Layer 8 of a small transformer language model trained on English Wikipedia (15 layers, counted from 0, width 128).
A neuron's activation on a vector x is GELU(weights . x + bias), where the dot is the dot product.
The model reads these tokens: " |" " 7" "3" "0" "," "000"

The vector x that enters this layer's MLP at each token. A number n stands for n times 0.061.
0 " |": 3 -6 -6 -2 5 14 16 7 -20 26 -13 30 -36 5 5 6 -27 -4 21 3 -14 -5 0 0 39 -19 -6 -9 -12 -4 -1 0 -24 7 15 -12 2 -11 0 4 3 -3 19 3 -1 -15 6 1 12 -2 0 -19 12 13 14 -4 3 -10 -11 -1 4 15 -5 -6 10 13 4 -2 5 14 -16 2 32 -8 -1 -6 4 11 0 -1 18 2 -6 15 6 -5 4 -3 1 3 6 8 -22 4 -1 -1 6 -94 -2 -4 29 0 -11 -7 -1 5 18 7 12 1 16 19 -32 -6 -12 -13 4 -5 2 1 -6 1 -10 30 -6 8 -1 -7
1 " 7": 12 11 -13 0 -13 4 22 3 7 -6 -12 -2 -25 -5 -4 -1 5 0 1 1 -8 22 -3 1 45 -41 16 -1 -4 -1 -18 4 -6 0 -6 -8 3 -3 -12 9 11 3 -18 4 -8 -9 7 -6 16 -11 0 -3 3 18 -1 -21 -12 15 -7 11 -4 29 -13 3 15 28 -5 -8 17 -4 -12 14 56 0 -25 -1 -3 3 -14 4 19 14 -22 1 -3 -7 18 5 3 13 9 1 12 1 8 15 -5 -88 -8 -17 2 4 15 -13 -17 9 5 -1 8 -7 33 11 -10 16 -1 4 -26 -14 -4 3 4 -2 -23 6 9 11 16 -6
2 "3": 7 19 -19 -18 -20 12 13 2 20 -1 -20 -10 -47 4 -4 29 17 16 4 2 -5 26 -19 6 19 -14 20 -3 -6 -1 -25 -4 2 4 10 -6 14 -8 9 21 20 -5 -5 9 -4 11 -7 15 32 -4 -5 -6 16 18 -14 -12 0 23 -13 -13 11 16 1 2 11 38 -7 7 -1 -5 -28 12 60 -14 -21 12 7 16 -14 17 -6 -4 -9 -8 -12 -6 2 -13 22 5 6 -18 4 -3 3 5 -2 -81 -8 -3 1 -16 3 -17 -8 15 13 -19 11 0 23 -3 -5 37 -4 15 9 -15 -20 -12 -5 -25 -25 -1 16 -6 13 -5
3 "0": 0 16 -1 -21 -11 0 7 -5 -6 7 -23 4 -25 -10 10 30 16 36 -24 14 2 21 13 -3 9 -7 28 -23 -10 6 -19 -3 -6 -11 -12 -2 4 -15 -13 31 22 -12 2 5 -2 6 -7 24 42 1 -5 -12 24 10 -16 -3 12 3 -2 -16 6 25 2 -13 6 24 14 -3 -25 -9 -25 3 32 -16 -15 10 -2 23 -25 28 5 -18 -19 1 -11 9 7 8 4 -3 9 -23 11 -12 -1 0 3 -81 14 -3 6 -5 5 -12 -20 22 11 -19 8 0 4 -1 -5 39 3 14 16 -1 -18 -6 7 -12 -13 9 5 -11 13 -16
4 ",": 5 4 8 5 -7 8 15 -6 -8 -2 -15 4 -15 12 26 0 -16 14 -16 30 3 7 -13 8 29 -4 45 12 -1 -4 6 -11 -12 6 2 6 -6 -16 -29 -16 -10 -13 10 12 5 1 0 28 11 1 -4 -10 18 0 -1 -7 -6 17 11 -1 9 13 10 -10 13 16 -6 11 -27 -2 -8 10 13 -30 -17 -11 -1 16 -26 8 6 1 -12 -14 -5 0 4 19 -9 14 7 2 19 -18 -10 -8 1 -80 8 -13 8 -4 -15 -29 -29 20 4 2 6 -21 -17 10 -27 45 8 -3 20 -10 -11 19 2 2 -12 36 -6 -12 0 5
5 "000": 2 2 -5 -21 -5 -15 3 7 -15 26 0 -6 -24 -16 20 -12 7 19 -10 24 23 16 -20 11 16 -12 7 -34 -14 -4 7 4 -3 1 0 1 -14 -12 -35 4 19 3 4 4 9 12 5 5 -8 -9 2 -13 -4 14 -9 -7 16 5 17 12 -5 19 18 2 18 -1 21 18 -15 -4 -24 6 38 0 -25 2 -22 12 -4 16 -10 9 5 7 -19 1 13 4 -8 5 5 16 7 -14 8 -10 9 -85 8 -6 -4 -47 4 2 1 -1 18 17 23 -7 1 12 10 23 0 -12 -7 2 -13 13 -12 9 -2 13 -13 -14 21 -33

Each question shows the input weights of one neuron of the MLP. A number n stands for n times 0.0095.

n266 (bias -0.037): -22 -32 -30 -31 17 -13 8 39 14 -19 -7 0 -13 -5 -3 0 -3 -10 18 3 4 10 7 4 10 -2 -12 -15 1 -1 -7 -2 19 -14 -21 8 0 24 9 -17 9 1 6 2 9 -17 -17 -10 -4 -11 -7 -10 10 13 9 6 -15 -5 1 7 -19 -8 5 1 12 11 -17 19 -8 7 -6 1 8 -10 6 0 13 -19 -17 -29 -10 -5 6 12 18 17 0 22 -16 36 15 13 -15 -33 12 -12 -44 10 3 -1 15 29 -19 0 -23 18 -17 -2 -6 -8 -25 -15 0 13 10 -1 13 32 0 15 -24 5 -12 20 -1 8 -5 -38
It fires most on token 4 ","

n191 (bias -0.018): 5 22 14 -11 -21 -1 -6 17 10 2 10 -21 -15 -8 29 -4 21 4 20 -24 19 -11 -22 4 -23 7 16 41 -7 11 18 -19 9 -14 -31 -7 33 14 6 -9 8 -27 3 -3 -21 -6 -5 -8 -16 6 14 36 -18 -3 2 -41 15 -2 10 3 -21 -16 20 6 -4 5 -16 -20 19 -6 -15 11 -9 24 -10 17 19 -3 9 19 -14 3 8 26 -8 -14 -12 -10 23 -15 -1 -30 38 -3 -7 -3 5 18 -17 -29 8 3 1 23 -45 38 8 -13 -4 -3 9 -12 -21 -6 -26 11 21 21 -2 7 -18 -2 -3 -57 -7 20 -6 1
It fires most on token 2 "3"

n325 (bias -0.027): 11 5 -19 4 1 4 11 30 -7 5 -14 11 -3 9 4 23 -27 20 0 -24 11 -9 9 -2 -10 5 3 5 23 19 -10 -9 22 8 19 -5 56 4 16 1 18 -8 20 14 14 4 -2 4 0 14 -17 7 5 18 3 -16 5 -19 14 14 -15 -8 20 0 13 6 -18 8 -17 -9 3 -13 2 -14 -29 27 25 -11 17 2 -10 -28 25 10 0 -3 -23 -23 9 6 38 15 -4 -6 -8 -20 30 12 0 7 -18 -37 -27 -6 -46 12 9 -12 9 -19 -9 -7 20 9 -28 -17 13 19 16 -24 5 -2 -15 -28 25 -19 0 -10
On which token does it fire most, and how strongly? 2 "3", at about 2.8

n203 (bias -0.033): -16 -13 15 32 0 -13 0 1 -7 -2 8 -17 18 7 10 -15 -2 -19 12 4 0 -21 5 -5 0 -4 12 9 -5 24 22 21 5 -13 -18 0 3 27 10 -18 23 -5 -7 19 10 -3 -4 -5 11 10 -11 -7 6 -9 -16 -6 -2 -6 8 -6 -3 -13 -6 -18 -6 1 -38 -14 13 -4 -16 -32 -3 12 -24 19 5 -21 -4 19 -19 -13 20 8 2 -17 2 23 0 -8 -13 4 2 -14 15 7 -24 -7 -12 24 22 24 0 -1 -30 24 -19 35 2 9 -10 -33 3 13 -2 14 40 -1 -15 0 -2 -14 32 1 6 16 -4 -19
It fires most on token 4 ","

n294 (bias -0.059): -3 5 11 -17 33 0 -11 29 25 4 -7 -7 -10 -7 35 -19 21 -8 3 -12 3 1 5 -4 -8 2 -18 -12 -53 -53 -18 -8 29 -10 4 -13 -12 35 -7 13 3 18 5 8 -13 -50 -27 7 -17 30 -14 -8 -10 -1 -21 1 13 -26 18 -13 -57 4 -8 -13 17 -11 -1 -2 40 -15 4 -5 2 21 -1 13 21 -12 -6 -23 -10 -29 -9 -6 16 -7 -17 9 12 -24 -4 25 42 -4 24 -6 31 7 -28 -8 12 -15 -20 18 22 -6 18 48 5 -3 -2 0 17 -10 -8 -7 -24 6 -15 13 12 -27 27 -3 23 8 9 -12
On which token does it fire most, and how strongly? 5 "000", at about 1.1

n287 (bias -0.039): -4 0 -24 7 -19 -19 -15 37 -5 0 9 17 6 16 16 17 -4 13 24 6 -10 -1 17 -48 -4 -11 -1 -14 -17 15 -18 15 -3 1 8 -36 -17 24 3 13 -39 -20 10 0 7 37 -17 -4 18 -18 -8 -9 2 11 -27 -23 20 -16 4 -49 -10 1 0 20 7 22 24 -35 -16 -13 26 16 -6 -32 -11 24 29 -31 12 -13 0 -13 36 21 -12 6 -32 1 6 -14 10 -19 -27 13 -4 -8 5 22 14 -39 16 8 7 -6 -9 -10 18 5 13 -30 -9 -15 6 -2 -10 18 -23 -2 -10 4 -15 21 7 4 12 -35 19 -7
Its two highest activations, in order, are on tokens 3 "0", 2 "3"

n110 (bias -0.066): -12 14 3 -42 -11 -13 8 -12 -7 2 -10 18 30 -1 2 3 -13 14 5 22 -1 -13 -5 16 -16 3 -9 3 13 -13 57 -10 -1 -6 -28 -15 0 -11 0 15 21 3 12 -22 -14 -23 -16 -34 7 10 -14 35 -2 8 -32 3 9 -50 3 -48 9 -29 -15 -6 -5 -25 6 5 0 -36 16 29 23 -20 10 6 5 9 17 -10 -4 30 4 13 0 2 19 6 -24 -19 11 2 11 -6 -14 2 3 8 44 -6 27 36 9 27 -17 -18 -1 32 -18 -1 6 -3 7 17 -13 5 -22 -22 -4 0 2 27 -17 -13 -26 -25 14 -5
It fires most on token 5 "000"

n36 (bias -0.060): -8 2 10 -3 4 -19 -1 -7 14 -2 5 -25 5 6 5 10 -21 5 5 -22 -1 18 31 -6 -2 6 -22 -11 -17 0 31 36 10 -18 -9 -40 -19 -9 -33 5 -22 -22 25 32 -6 -3 -15 -5 -13 22 -21 15 0 12 -13 2 8 6 -18 -16 0 -26 30 -13 -8 8 -15 10 -19 -16 -8 1 3 44 19 33 10 22 -21 13 16 -29 -10 10 -22 8 -12 -3 -5 -35 9 6 -29 12 -5 -6 -16 8 16 -12 -24 16 -45 -4 -5 1 -35 -4 -8 -7 -9 -15 38 -20 -9 14 22 -4 18 -9 -13 -11 6 10 31 0 18 -15
It fires most on token 3 "0"